Layer 8 of a small transformer language model trained on English Wikipedia (14 layers, counted from 0, width 128). Numbers have three digits each and are written without spaces.
A neuron adds its activation times its output weights to the MLP's output. To switch it off is to set its activation to zero at one token and run the rest of the model.
A neuron's activation on a vector x is SiLU(gate . x) times (in . x), where the dot is the dot product.

Input weights of the MLP neurons that the questions are about. A number n stands for (n - 500) times 0.0014.
n38 gate: 532547569411561303509542404527400476470578319561674488366548584494582633350491363429467527385586518476483512536439650449444641549503442640336545576441399530411468555515590347482452589453539461343654448702414300474529476546665430601497324427513585482433506503305476354257512341455470558549392600527574355647401364400390512583515358704473584556687506550422368641518695297578718634610434
n81 gate: 503442276641667321346393400401693552329364438507581527486448514574623675629441503541539355409643561549402448573493368479507408648517608439469434454575559438369339603603354619312409504482448483510471504281558379641286405665479539351489598546551548461507385356486752287549589398427517387518597549451532594545450360363448694638343357722726470411447602315497681586628674154812665441567468
n117 gate: 565442347389590670629500489297404549630352351412589585507647518496454581237594458427333465606417620468288570721456468531361331553521520674469475465476705595427614554521525475479592471573542542427220486637497339432493589270514393618496393405349600500451581500400345305521493514500559553394430525574341212563493562683322340785331302671678257579443541552699514527542567608563420559714750
n125 gate: 367586481445323489372441535406389434670411591386395579373342584541470788647592318449422456467319579280448427518514412496598612575630461401452485712608317640638547722743670580410607702492511578693369661518496291468694626541670526462413496685242637383336625325500530358618500428655478608537705478526356430361413283656255414347353496549335309424477594511471448472449493492680698511829594
n132 gate: 496525393398553478401551719424445419539556631475522458522414651400413573457316615700535684678535404735496342221529500534776445435597671402303418300416184530500758425496549660656638798518307504177248500599538617488542395391375443219781603617203521355614565504268206402457711677655517687569402600250792332393562336479615299632610323421373558646153655475620732644659668615440624436544496
n135 gate: 506473392412466463350454461695601479451684455686512565453366535454531466674585409554463670709585476228480524466523628680636488726458269481445479417353388662446572444764582608395390478396436567603404543384591620488759560315454447431428410503315497472325555572515362548524440518482467584336412389629368469406487550476588416509610518599466453550619601515445445424375360378561611485454556
n173 gate: 418424409534525641359413407760457435409588614587319515443435419362370425410450414472648624575586555598441754444452472273614466294491536426658456415494376463352497408544535468350563532410348397546634620416679537572515524620322591481414448547484570503454509626421663429450482876441626371440469500422423538453292561322596462617650497560484500474484415334432637509743484449525416451573460
n175 gate: 217441390247540561466687462528362525337266535534529528763486639421468464415426493560393380525689497432290461429327323539521594626500376372620557439535598419605322536442551562490511767661567639581377327667191430459555535683440554457569715454418344522455599325368443440532886594436385407414496335528672404348413551465507320619445525478424336416482552304468372466450645471553482690367558
n190 gate: 726583588532367576472351458375373451448464384560387414536523726342609307591376632235371263615396430401466474536378500471619426669590598534636569286532581383174497553709497432388484543507314503519640639448616639535567436368493559520550524579428522457573601542522680351471666676493474368619529490618487507676567443548481573513550546384470560550517682703396425553487569326438318704437449
n222 gate: 590508312608516659282600491464417432375520734652484300619263600512553383504600568620573528533612543271489219508368492512241263172456629533548508337567720448328361426393649354532824594621588484237492291569356544438350536443601386389541361756492370652517528683516350536581488599492548582406632410363363791460570421540528525368384707328529294649352398095376536577512597227709408440602393
n268 gate: 599526449559597444345422535400455340490451717414490606573470762590193480507552282510387405357500391547450651480550520605545519507487599626500503430452441346321561715309274592432533744554457500445352377530412640643628574317697387487530352387514513490619526516542589295589568555539251493497520377395225540421355483542490316422382596450624522399597587652510694481480454325497633454640587
n287 gate: 585500491604594469677526361260564509784517659622309589434757360504341360299548509427394565443697355734451678496630587670435534389590513590583382624419422404535684442478455446474478824785396215379637261317375638673394714707299315442464527386372730299500312332684364789478410530670337323500465632526666548430545541521353735098630759438482555576281585367179522567722216419474509292434317
n303 gate: 673554656391403497459558656320638454604623316396316401665641456559628682531531397609540387503522488404517360380491350610527542466566443427326402528446527414257244597400509459331497662363466660494523475635546326444509623584469708578469378417487416466418466448440565558488542659475539500643656491217560448488563525413631388448299645335525586443619428440436463485430445453494478521575567
n315 gate: 363232492391418546361409375597411538523599601562496296481625520554458672336564763737481659354336645303744451504755451485650273427433408578443637512347413390526803601368414567724508558437640450639157315530500417448307608515477754721477639511552526605524431575586443553610623616530463589585417615470625641515348331519481527387477424616689496343430489616394572649481595356705693583867472
n38 in: 609420186559416367586536472323506631523688393316684494603657605460470748628454477445566402311463625550302428398607585421724742670390324544457569716555487457542529309443632507445454574544510602484448657625604403325413548440645443681550352709479494409497572471413609422641597448484539523470408337375497622274429436419578580526588431547306655470554442506526543538415641443566629565403413
n81 in: 423594390629447396440367740487523565596638490391388306375551624230500338486668578337403637510422487580387640428599627315469618632396663465275510479540541476459429294528525607702424388589493559453421577500412489311420500334576719633819320621321460588361565612436483361387466483541470576594408569469719376421553458352575402347701472340580536553328396585565654464469551676301337520441647
n117 in: 647409516438730704597036607416523500628617634538516413370450444476571562364380450573288577300416477484767728461437240543439348622500466612840384590595253519612469663389344488511551441363566379515431461477442568485500630708488787694512451578577644544496570569550516488457378184391473228421338331582456340423388396584334393454408320484449612640532451596658442496201442811403608446555578
n125 in: 515642535471664673439744646770544556489578357644485453526701696571757249500344371647429426538561420696679611396582496429463442674573428550456466297252493560139562325504557496555433375735381627382441477567386630551333620530537394519473543729636518774544444331241586780511405467422537545477393624526485425671565665321570837426515493455462550607489569529496694500597519687493365393504503
n132 in: 472472534757432457628561605532721627580585449664457284596547080400538652032401308556300561257481601332384500491387500363322440754036358593429358643565608415430333592606403549366234245304698438220262409377341696564537630510547395611524460391174625664364410621653362551377393222457203385748472266685495585632204432467552529318432562399226636335809717616430486590443505471264202678308517
n135 in: 350568659528468652463479689500347472560475579645631405685280291242560454455357510414496343662586187596414417510547510497611545298675476684601556776620420339701411514354432630603588514435510640597573333388739382602589377504594606529400387553526548539563447645373384469563466517455709465595587567363662665486414417541531653614310584582514443464614394648389493557500262432490366479759624
n173 in: 589613816403640521402563388717322552440430472429432363422402496472450581651371628347567671521349541447593497430264560521666503443524347232619616358507566570413283450486417413521514561605339303691563546367795596605483641504254525550461441511471671414466286545469447670518514497591655578433455461338489366542712529217559774576637405546521628597418534448374546333692563349524380535557542
n175 in: 482393523123612409460511592688478462375500559398592617722459769511657273470500657534336594432558720416489410440514481594545681531400581317583587652721605534687304508508546340330443661547564640690551607617149377485647382443477542369758528341394430315692526396263473496410651515549552225390327511587461500496628605581627255455500504546450417481465622340200553702395575388541352448431486
n190 in: 446436550623613323357743555321537569500438439600577379458527852451451452479479415411629483323482712563526589462407349510558476458514540347294528528686445524384595286700493254601552388625325562411453493448391384363480622361514427708630352559381554651427538575554562592407226500448409444465407395555401531500486685192572605561673472580591649486680507459647390401490810415366382579500588
n222 in: 463455381603367775622538484492373454554623262448601672481400567426722619569343671576632684496382463426525278343430542282693387648538243508443274488387325761280394629480492667421700668492305673561436403327576446582534541678481415277512468461416538680431515595617315637512594534465281453426718593488429635561480551560290703534402581547570467784418590655622504617217799661569421527414423
n268 in: 587489481511469379569344508240482437620507681460291482481272577659621489440787415496319668338481551390433537567349440657652584633577544496396575319430378324474489561268408690430414435558351357334171523347385512373485654235489398485829379383508482489568451459518327430601570478601357538526437610223446493392270373544626504504300684496838385350477639596381410425605627492366361648386640
n287 in: 463472381769403476252519414673709557591467519509427319660253485534693562319676542561538215433598542307433215586614690481858266892486597348310290457687552567608261524471319421645672534298614600495670437676354339445528411548562625748310520654719328612485405274061648217529617383090626833543666601342475538320612461612557461693461471776408835471539612406239348577505714505567520240539774
n303 in: 888664640496634508308377580317605322524644386581310484565393463420714736612385390669448504508570585294485452440538158496445645464512605311397600315531425496338304524508537417492512541426349672343300589671685526515609520512576992394520550424375597557318536575520436263317414566560379492689445456444660592639349360465583431476512576152751688439569519641298496557464424561770632536690522
n315 in: 512641556610471421520594421549516344554674512620529536525368330546421488525660590492254344812487379584201652500575405755484371680650528517471401142569512269373451142576462573500492618551710558716435584450378617600476395413471479277517345413461613521325620480375724459405302496426630287350307650665236682746745577524533647194487421387265377475580568415422273693545562403290150467354628

Output weights of the MLP neurons that the questions are about. A number n stands for (n - 500) times 0.00058.
n38: 453539452475473538479217670474659500487533497555402531601378390609515479444546333432463450686726476629599507455716299463361413562536647383503414417453419420393576524596544523495500589347443436488365425511446373635410450519445492555609494393429407753514639616541512636374606545514460567630471527527518416569471665547495420401350511405588520428624492555479414469424372473577486383519667
n81: 423503354438690656749391533600491418409579641578470506648527561605513840336371519556579602354428497392525474338524470511516452405650503671574555593458430671606481569390589494481580661486409458533544529660485552696583522591520639516637443521380506394388558623632466515495509550729494607491490530542406520478707650635354443447551664475309519330638335456642413483548538489643437231473456
n117: 561514433655647526556461474493476542531435593449641670583549407389570388313514514528598303534522457477315742613693527515386497455634571574645382599407599594489385467642298307470466500534324552475717475201350713703513596533497442486543400430500269361342787431382544572793627497464527418364585402546387755437477550507487530445411610589378388672380571474333437420467625509409534716595448
n125: 393442612496479506810270487527379394426379600436567428385463507311388589575611619526666471565503459560351543888457421471503462649564599376506555533463570452571606715600465592657571625421484373514742500590538451342583418500467570537379523427444169503420510462628506448500522585459636512559349568566534388513694445871478429722409427494537523443332474509415544536437491468632575594488417
n132: 500380471523794596488381339776488770618379599597378321477465672281478234432459508743678526595535428568584686791587298319392693585496385606348454454504391492555479524800369379551246379372581702383638293606609525489461646427205519474415580252563538629607371420700412711555334496496478532390389630536527492607642691381496689713364447511326657462646481677347488573690380782276546426241599
n135: 452608458434454511434535456473559627560383571415494484381497584605500527478600630549608414466551574357497618437598697536420525451514436493411503341270447657525364381508671629388382422371367609431517672560628569380560479419471378512595658545683572631535583406539425440485508640437396525595406408378516513485535474329492415377544478367500491679465636532698497378486652394645583472325451
n173: 422546478527320497440450490695535387631498355503450428419402349533363517398507257581572625535597463469621570459548548413396542539412528317537429434378485436301406547512468470481417531443455381463445576562558500512402493579520566523447580503600590520486632399655599581459609661458353687673553492355479429701379621385519495423354476390386447447595373446612589558553508541428492611370608
n175: 503579335395414648518692485503503229517478420340458523705631423349378255429398531483600552472642506473553434322497449437344598712563436508430543540481540428413391449500642370460554549490446567474278292564243449444500602482506603356524618482431457444497554480473396457400539592420473585637608695571715600427436452282602406490311497536277506409414583462467441534416612500494645582474462
n190: 411310449394380469405650528493397516628465540408394529405515250539373456457428526626484607440477540509494325596588512579427559636519434463254536696407530785559671549313673445609437389700568448353266543376630447552388566634307577357581452472565545486523503323556311513382531401466392543494461515497470546493564557491603442311488419511419444415362537370562574461584488661406731369301433
n222: 297346670580511414629638647443466486654462563494443566490634605512581438480445493419486485586486573580395368687576594614507634819530381377468510429681658653526507413656442663449517474166420539565649633376617028607474425638416667651729406554549458548411532452371611552637594445286607661444230503650480597511405450687551367547546503683546560514472444461556400279480622530324524374536605
n268: 437419508679568442588551575427614464629442296464500409293457438512466645314512529471504597423645609606238523535328610569324500421548604338351516589633635597419525483605490461670392334368521702637160474631301312387450608414391454592400407479619728572500325282576626496400614397538547554325547487343470618605410393281493497327524435471338554659671408620381701611315655447460763441615443
n287: 239473602768492467608346325292398801451469614629538641589657437582463613485449371552398654450500563418637561635594436428496429755704407235557529450540511659437559470326504624594462381703664720552508632277448605641321413556295705580586504387492434410259265389466556393432575504571507721535377738526442283318562354724432399447437613376649693460480614449412322636279738476516453265603471
n303: 524533507530620607590677494534518525423448370624674500374529602412568376520447356437583588422348471570528432307480685446415664331334604358583598562355514580560619491495690536516518483351632451535579541623553252572483595453387421588429671314525381477376453719654441434361397545544604460497512549339480615531365581497603442356512491351395485528379519397673433550585492545549518594497830
n315: 507400649459603418318606514504438485751396757344485218707433621595779679479509624460227382463570618428511417418623471437643446368456532462622877428783607577386459496269504470481471486500550482613478550556493691507468373449396407771529212533357597524405619397518374699418583601457454596669611468227535581607426521650391529462390612527474375500592570507516557300529625271443328586351623

Each question names a token from some text and the token that comes next. It shows the vector x that enters the MLP there. A number n stands for (n - 500) times 0.0079.

Then comes g, the gradient of the next token's log-probability with respect to the MLP's output, scaled to length 1. A neuron's effect is roughly proportional to its activation times (output weights . g). A number n stands for (n - 500) times 0.00072.

" were", then " founder"
x: 300554490606424585498504504565425418430502594470527576638634474529351510433506439404456389357631471356373535418286379471558444316420450384493535566453597565162646637459520597463570502410393522520488502561424146429448378506512451685464648520441522519303381563416392386410464414364495463543584466419729607539322674417677517568381638406508549561626444474581599472643550454478607430444522
g: 598449581588468609699601444522451434490474386385524534254638353552746364324497446460640347398544472637783416641659419553562560414357207465434628502502516576627197579315780506427517360594613552566415634778594336256528438541443510420508619417616679381737652515739484561201481582416395292447318424662316539607440516752441405519479380339629580374485439474545509470576275487506516554505471
Which two neurons, each switched off alone, lower its probability most, in order? n303, n117

",", then " Hal"
x: 465453608583530491501392342579616519532542398557497454504581514423667422448540555316460476358455420349446469454456521546620291509436422406418569350468617434353527759396541451538538292448691523463426519485413084451520442504448514498489575599771621493375505556601525459511539601457513548672490499452447483467378503500329371609502681391330638537458682424564413539507468507340455440574634
g: 527317429291680582491256535532349380625596385408432306353449384433753501252428508614521417287593487491408740424676487390519695546630474363517656797269372510367349491452521465493504433398095706472496422463404646531575631489457496512446304476392299533481565519376308499624543669265316521448429364571488548620536605612267430733566533570664333520366437426576410528359390414575488309513545
Switching off which neuron hurts the next token most? n117

" as", then " time"
x: 753610580655482407430474463640573465361466382392573362598611523411375229565382338519496405447543428387410544414603532640509409445507448421391479519622534358226615509445415485585509599421578638466405558602464322335699363638338506412499875418552540532399490547383588296446537482572464629660571435482509634555477529485557507613458666381453317441587689353535397371401439406395531523420584
g: 572458518392311437404832319519612474551428582418352700357540284529313610684549372556491516531382614461521449424582508413376560658560431543635400740478358371620543479510616592605611620432566422361497307123382496541482651632579543276349727424454385589469336798422490370276542535425653501351232772601369466426412634479648552633370311606578527529378539394641598495429601511717474564524651
Switching off which neuron hurts the next token most? n303

" New", then " Mexico"
x: 531368554823478421486558431739479408556512349415661359503527558313553486510618576478541454401527584570596498490270702619662509478548464572655465532551479295434642369511561643741564565469510618643288587599495304547513455478572387350353705329515501517389571590493633443657468622542646479598388491409397531377458662385531458422413472363499630566664637424507525599596433554383563452347334
g: 339329527547400500417285450404494587547566645217688341610583571740550453591744395545412839577648549408365541545516466310375452464649546435455537731615490509504562523365591643327247570394648446715421461431525412444459130750616171578593358584427348478349322610643444507615374424620501513603584333602481471366474505256538534615572486584476461526543393624638338449594529704446547658525496
Switching off which neuron hurts the next token most? n315

"ic", then " at"
x: 546508497747569498375361429699595513699447477648599793555646500355542342493549608388489587444533485412544596388526365538446401514407463467523542476468556252434593579451521519478493427577678433408381582548543195660380481496449545386351564448555451366249552435605438319470573781470530378548288632616584547307444519491485394400582583552447560417526526367323584503395603480383541498520439
g: 596423431365414405415409560698543561608625566539486416452473326860402505581677606542541552661368552316327642552464360281287440475421597493762519485589586589553443550389436506367518579341503233734340551679253429642476355421560459651546705572520808508649441390281364447795324519523368401611744613597595588561388555711510427488495509281513484556312630473504483330459495320509458455628384
Switching off which neuron hurts the next token most? n315

" R", then "aces"
x: 523404433490484407491552407747642548535620297533603628511587468168308444528447525412415578403507598503567525406249485559363340430555489537646350535364432575303442683417673729680387384493584628281337410431472371529579417369564509408395575413610566391301473524433342333473477519467509585423448403466516505343338579485644461577468514443332364504584658689430367396554433457456507485518309
g: 539376514574410380550614554428366447421657609536636415319507438477520556474422606389275453639334395551628507546506403335487498572539697539430647497344517463451741471641520277372346476565200498502336705708680591729508473373716575401386337382570533475362456386375437679370380436637435572604434467560669557479350422718604547567769704410607219560469576253485469281630363690501510766585297
Which neuron, switched off, raises the next token's probability most? n132

" Formula", then " Rena"
x: 383365509696471579407536476602670619777450462502722492554488299405665386544592411446562526518606543518513446436265676521490630482679367671592476594568447464480482513504588521523517512354495600482375632657485245511424388487503386305326577623523498452304459662315642352504439529539451441408241436476514552386468531550620484406407539392412522610557571598492532536684463486537614575452300
g: 485446636667555408567382701569514452507461426686549188680443569696782455379272720523642633373577699714605452491575240416460607528400656323495553654470542397436532449595457496474471451540358540440552596290481492510528378516428688595523549547570341576544433762522413561752398276319522497510540508662737378614238581567314691686597447499822724488447753422456459474463573571448482570468407
Which two neurons, each switched off alone, lower its probability most, in order? n38, n173

"ic", then ","
x: 523504510767499479371450410767604518669433465694691782584577543453550367489557599510564573415515419386576585443416352490544410585544506492520463469501478258471645520564531460419551447538601471481394552567515236650350495504499507423305593450572451299262554445530435301451570777437576397553347680595522636288413461516434417348541519449428556568558571425285612522434651505488557490593448
g: 543551466693397647503325288577469573564382554520475438679635646352615390342422586523387282404691433607469495328489566445486642529539394506625550437259557533301628320319316466432505438439487615539547472381508466437645529760429478435454362581544431624618537325388575397293552270314534576579115587454671407563744436368704496316699311616694489322544501403318448417438645540424468384310222
Switching off which neuron hurts the next token most? n287

" until", then " being"
x: 565523558504531506409385402693523429492572301427650376569602511358449409539302388508529522447540312522574452274490591504572519467553437267530556447596407524441625582428443555539561623530654624410335564587580231487556468459494459546415805457593521595256408457478633455382375530507523543632524516308548590496483558460441471503377688249486471560583642518543353395468643481439659523424591
g: 512355527664609511660565537264344554387346547622397668496809558532372571468527578667683459448565525593488346528455354320383398574695485608357414647534570485273567421443814393504482492459419475346589532485483544500542488373445491530493541449481340558591605415596469617463414447135634352495513624107627465446555580504617466578396800458282396430379843694546459510223557583601623640367624
Which neuron, switched off, raises the next token's probability most? n175

" ", then "18"
x: 359571599629616507399614564739525710381424364481557479396420628305567542524403423469394518628569496408383546361229559492408515473541481335596613507554476589389519680340541664743493490399592415531399590500568352523474328571457630301422702526571436411493462377351469526513522406565407628556528508453451462366366708493527478427132506499577571574660357770477446455502478520497566463558452
g: 640473627578376627428452371571426253387323389409488448317702728424439407306438514631547615543294565501531505468610463617429705313531445477567571672628536513616642777662548886521538535443575468493175326573538537480448740635507443475506512405357513541397655626562564266581405373517422497532500740344554540523610379532405384274453487424590383335225531362475497768347448526630746442520640
Which neuron, switched off, raises the next token's probability most? n175

"3", then "rd"
x: 647391557654466493475450474757630646486426344557675418618458598430553502475426474653417615459320636558580561410250689491506517579472519451749676645610404541256468695307563450739497637449772501548359598367570338601517495468500402341392661228590504500387470562414419442617483634538612538410424527403535463340423590492560396383422597422526572429510453632484559500394466413408534559458567
g: 765405426695466440535567422533416432520386387599536457260520555582445586677429430349535349557421588462680571645580576506275396407444592491261542679338323412574617538582474488518457423547699555336758526627384460487295621365138537641363536407444500749735724430514435702728515433513553476336668460573714512546414383441643612396595575525413301442471449407458276814470486495692660629591569
Switching off which neuron hurts the next token most? n315

"198", then "6"
x: 532504458579409304413625324593512519508515524604648550672440568355520368631559374521467549553370570409760646324099551595642469601529532476709574526579496563327551552567620373489517382535567517383400530447498346579535451536563391296457540525548440805505442326445517709453435696639603540579516502427461488318451687507502390396325724519431572565509353476447362507442583517549598396364454
g: 644416426335534692515485596482533482607742375625378583584590819361323476268585660354671399447555809564609283631691348398514630425249456542457412561614546435482494557369445462501349645288544423726642641421502559491446463572632589411459559456324433348670465406325459448432551614379644492579451387668461413346514425459370423752527664657532475675462688737534363232640710441502575333520524
Switching off which neuron hurts the next token most? n222

" book", then " D"
x: 502420463564563538387497317499599505705380432538548534527515401632491290416458572346659600249520485362474427467380469566434409510563454586524627560280498590523464567494559339696376640456369483605408586619575160570431464599535515436326684509549530309511472391504421563434479500642603610445461364391594548495496661452580425417527589433377563638536574587241516618561525523519595459506475
g: 678362442762476642452517677584510585529363558628562346709234384206743497342649522285581625577349624507556619554453515315588502440669459249646541498421421443409369275549395563397391540502417593583477392674456516405582313517488649654465545583592651543570588593648370629440433500459547553528739535434386560515648232487677556668378273472513507536536369484839369672217310568550429439457507
Which neuron, switched off, raises the next token's probability most? n315

".", then " Sim"
x: 482486702475457620340438418668572449528516185435664295550589443475470428478435343459512537357557459425590439496551595443427535475483558284525510420215544505319414672460534512411376441369458506435449601610528199393420505471555517557445627448648654551377466527396584446468515773463374542575491497453549476448379575345560430370393663379349613682567584527745451637570610526457553405557627
g: 719489462546806639684416605247266561443601602451565408466468451657660709366413568283578358345492601471573584560362561568260409611468519531609386428378329299554438512547471526634553381305312470635417362661251681405499697178290651431519478608430297405660441588656636534612582602420768466488507614387243431511273517546500450470610300518386524538588418440639411503516422545529353430424540
Switching off which neuron hurts the next token most? n303

",", then " and"
x: 427382615558453577503366357565609508394590433579615396532566533454578442576435511395565525393501427396491565432354578459576374569432423351425651482438591457483612629360570469494533459510670497541476639570539070464509450408482478394408601462608581471310465562438531415660430683469531482617534504485353510339435598517423383374449717318351645542432677535474437457503499511532634523544682
g: 367600525422447439367356381592673467355499351447482486269717425412501367667576429587560553544521370478457542554406500506314487720266139758576509505405587417505502523573543335505627219382397679334477546384708635508346591507414342143407293468421434389449319529442450547615563586321519554549388481430404392512640458433461512281583814646679518557506448621223358649529449578483313606664435
Switching off which neuron hurts the next token most? n315

",", then " ab"
x: 422347593672540496455303349551450593395580370485495542482491502467556404550414509190425576528494510576309432467293420518547413467360415445532708383466554448551509683457707687675503461526607545555366484492561076540446445487480552496516692423522564522453443472659433334506591413502455558555480356553499519422449476496443450416392707358376489569490522586423424467549458516495570446448521
g: 561685646638835415456648588375380164408492361407405494374554658587474558485398709641567654454548585505534756381376275600514691412816569374607623598513769508412470535528304422399546407599614587388436463579600412656354499413562598424352295580591679549388594273485724499522442564536537397269559623406592527541518481409635666477595646645497665384419414432510498611429527466341692607417777
Switching off which neuron hurts the next token most? n125

"p", then "erson"
x: 563552648695286427517468374607395484588567462514571660659433409233264363483627514626500488579439613512503638303284718598695398543560459516724474682355458617497414660482545365370595528359457645584325521545483376435584466412537451329495456362686569505344379369337416420474294540497582516458451499445560506469421636458566472447445523475479459646498613454372589513429448449340641682479631
g: 475723362372631564658457378713327551321431579451481283400607429491394683592541643472569592613424338409593403568408332718489161567469639464685336468462432558551572434622519546430695406246457500304360729226434500489419414594452488246571547418452424476650522392424498445605614419594406275521478664446780303486643560348556438615537513501391665401440573587592362420617283467500550392252225
Switching off which neuron hurts the next token most? n135

"|", then " "
x: 561410640491520602314412400601528472603500281509662436605511410403476383566440406531521602475484441400596469465371537469502524358402616200457485528265521528363497567428534594497319538431390492538364583643553195422505595473581548545436621455656559427298355689551407417437442747459550553539570439426538511391420644389586444454344463404403601582639641517642392581566540510433538333519622
g: 439470500387414405328444318382731503531555516365457663471664445274392652910502451537241334674579266336322363347469547601639776301462481506426613547716478571434530606423504337616572786472588484604339430414698513476547382405559500559419559371454570377510568455464385429322552603653660645559436409475416422599406667610515260243672407461626439555417423400289520328508638569448513442702489
Switching off which neuron hurts the next token most? n303

"igation", then " due"
x: 578330579641529557426363478742741540657497533511652675630683455522621431399574439443566548448582472454677443442257428588541490574562547625622553532666504308419450663443505558544494389611670498407464622503492188511387520415494471417411576597657536366349595582509417358583472730685693438564498513455535590381430546468471382477601624486461472480556475530196544563508441535489614439414407
g: 551486419571530662328431246495516437248624595595629428270505552727572420604442194781565428399626628400557604431441473382520499661459559433384534566390288522446670627440410489547404336415461430713626525605444522636477410507589547636553595486540539362237478385631613484620410298515277501800537542536351442632414625712223572455467653345504344507389677372664503545553708286700547685649468
Which neuron, switched off, raises the next token's probability most? n173

" ", then "7"
x: 376643642632458619485654629645476723351295573488675361587501488290417520412433392557504637557411458275598600450099574582399524572513465347521570588607521463409571687424499428572444619325575398559463588565428321430375490476533503297335736460496556438464414383339453534630446468521487590568551581444426493438502675607512477467408457414607482560559541641446569475363467444447567442632663
g: 602540267450621424577773573213471620772372540587450386641598452486590743718354530466356556619668625616336442713575634369690591690595507296475695388520323472660509426452475319511431534644411575645589449518432527470546223419516423404460504676645343573538451310674589574457662633508549641590673584502484331593439584347461313446506613513349572472647344468399444366323619253446269510641425
Which neuron, switched off, raises the next token's probability most? n315

" first", then " round"
x: 486453509378382555425493334642551533492363287597684555513614503666413395617398601459454518421507534375486457265406503625492418443530461544594490481437578511532594469635656564712502746467742582486429621460572294616565478487423340286266614439629615496434381538385454582395429305545557619521434491505505480282481823364659393549454473485519447625520575629520302621483654522634536547420467
g: 629398554550484420504193459399543474660718425546545617561550422475386650487443231376491415484686658385623567515479677665612518363474608524723489410680580324552690312514392412720574591624621461282611451335453415566775752379375600418546551540675509565537604718484183436646729461541497448428593515447558353622549419430730543513522473395313509526742333484300315586436576606675431658660465
Switching off which neuron hurts the next token most? n135

" ", then "23"
x: 414406593644538546315489342795483578575573385618624515488562596336539510575423525457431522416554621572513407464186536557440444387634493351657468482420328567506581663441649692608643396347541462539324510518605277525323394471587590394384722458556516503392417465466392331418563384633423640524538428503452584386442645443616419466309569464517463487554523773355472494481526518489545366543530
g: 579473438562445643314442326373468442419398330513377575298396710476594435530600471550439658655207475608563497740678429591528736218566539492496395386460433502681580596494295755366472658344479560546403367475479591559389421534339339516455506371503418591455681543364591251549286489596313666439454576447444397508776434461400467459388525559548290328368287189520467865464498461478672466381568
Switching off which neuron hurts the next token most? n315

" and", then " expanded"
x: 475581572576592456499443568514490421512460448556514417589483524364485423499487571295449420311398279419707570444352558578414407417586488353369527458415560554393619719369472544475463570507465427511466413528415027480581521446514453511439538538568536474402493477497449494467460416528468310678501561453511546379426542412480443465538604386419596455408745466515530326577483390532624503540694
g: 582304483515426480566319649419462317624567448493604619485433295387239704409496567366667394648508437360406521475497485663556706518693492553483540530474529578110864616491477430511533405645236317502616639499713667727322482485568641621488601628448440452570435428698462609454562452403493682581316494242544338282611413412433418455605527682550465309842541543406543582618538555614576441438497
Which neuron, switched off, raises the next token's probability most? n303

" in", then " Texas"
x: 533415490502473510422463308695494506660530404435692496550519598356651335507515523350490496475457360459477501402358539577553319542567484193476538527331619422575557546438446563473607523520595498366366484504453090453426501501509514465454626501467463403488421535493471318492429645562661392504574516419453549420350651539496429510465507486383607603586681438458515561685591561450545498542478
g: 458479436452475481391513676790311383501569503301479395348373476379532523419524524592692781578584654457585445770497512556302381563626586624704629615509544317330591575681626578398283552580440621530388622399332489459544417570445491554576216478748556449595354532328559479619402425235571587685411434705521607296662543272462569841320475395349429404461535657649547672520368504451614349428462
Which neuron, switched off, raises the next token's probability most? n132

"r", then "uled"
x: 596500472565393274543508379640449453420587518379593640567576470396299375623401475620497373561509636476352575325463475238396581513566536452876542562379580638289609575361606449555582386535496613421455511547529448594542410528356477400449720404590517332356475387464409417500458890410455593666396512522457546439356596423456426537484642519342344544624714580512606587500386502243592513490434
g: 659801478346260458459484496451409444482572508502383365258609518507397659502323558533345259438668567405569513493392415551424400555520350582417531566640509422337449500594582494497417253554774582658649445394477421334359436413416457566434366613420410458339796672549418498381391630458468405719405283585538153482674331521720386525417663688337728495302331458634542586637445372582662455536654
Switching off which neuron hurts the next token most? n268

" time", then " w"
x: 654488672609481440448356460565498559476482578462491641610553442487386327545613262535603580362455407385468454341506657602502662408649428611511374528463452486515616495447541588637520488485537499446428640532518154364562450484415486312376600584554566564397451510398567394455495673483400622666425375399712615559474641449541517623390681448486486521446570627488541414383561502261663658477481
g: 542353448411527346512423640453467418430411427346460335645531407473474399396332632381715394595424370589498572462375314676671429192646517363539633651358513445355560579738270559537473592651603536282473341534589401547421461426547505419430511461442625661674610337504263487347583562416597318304658327558497507335792510529602700341452327627438383472386511487666680689329281457404517651440201
Which neuron, switched off, raises the next token's probability most? n303

" |", then " P"
x: 401425506616623395349482549571664469485426500646630515608520545390487472521498383330481536683487331341561636417328606639400263300508417196596607307455309390287525607469543547592425465502590364533373496561549305419548541556598465479380523396525442386332477644549315284420342570516514503526529657568475464436349534431548415446436586519461455504594551551661428405579451563477388452650400
g: 523516286679065462346581373572538572308582563637612379559265383586623476697607685449272182446402417487639540592525505537531560555476731452524716538466433499419620318581580454497372428580282464359654520459518522458652464408523361369448702439476539599547427510489424275397384601358481339376625627435510726355624253539488636389507633362334316686527433446616598263322477518365551486664521
Switching off which neuron hurts the next token most? n135

"mel", then "ó"
x: 394444577803362363361530416648605484530644544417757701651656540523560563594476559406573490548414505482563632387447444490741641535429415622525422577611593274376596472580511460443455436515543478461381674597512457340383639642462343482449533544611418462417548518458540225526462595643577391487366424461335847297547582658670536498520558430512548645664662492391688659457470541467474435539359
g: 408630600296685457426580609634277298610577387501437485420318457278400517484583626815378638356506564356366409557488332426684494266426560595409571621529498594416466555460487164402348242579365726509325549850616582291587407467465271543627472543519489591507506695421574472468541415292511538486551465380450476334510571455638426594535350442156423567357382528516323475292472487437455668568370
Which neuron, switched off, raises the next token's probability most? n268

"14", then "th"
x: 538476570684559404489539577737564612441488333515646415638361618509574574472482411591350629466432636577483548370230614458532530604484458443718691534667517542349433703303572498728553614402669423584348593338634362604591505569520442318388603282617506571369406581432481436482472607536537545570449545471431558364396739548622369323328522465526520563574415746443506508403577477433472595429415
g: 502648594650535511669706543573467121666414376660483357515244541439510689508572542520443594563302684514541408503551540492361411293396419560287597701267617461642637511650575326399434453789430569509674538518413444577296523595500708570359649400738550678595741405472518529416685460532357643487729527522573527463375567396623771509581540573419268425502484388327494651426386537477428640633327
Switching off which neuron hurts the next token most? n268

" home", then " to"
x: 420405558589513372344508365580511601523467497593602469511480549755503379634421586543390582433555336543464539380436479554461552445662520571579344600378522288611622521454608647677633538444643628567518640426536303433371514404426359378338603529597477416240483481329480534476512691535590585702404545430457618303383635381516429366217494374610435641600577707371623420615563646486522538473336
g: 626278471520557350486287378553370374363596615527561512401559366487577684614579310394421500515670406580268416519397609471418390545538766514717507409630601485460741694386437459684570726506263372637525448307474532249681421523511407447532619493215317581561672613427501430519446433391549666549629268424478477712419458470811300549567719494609659637585552306503418312317574342468520513563598
Switching off which neuron hurts the next token most? n132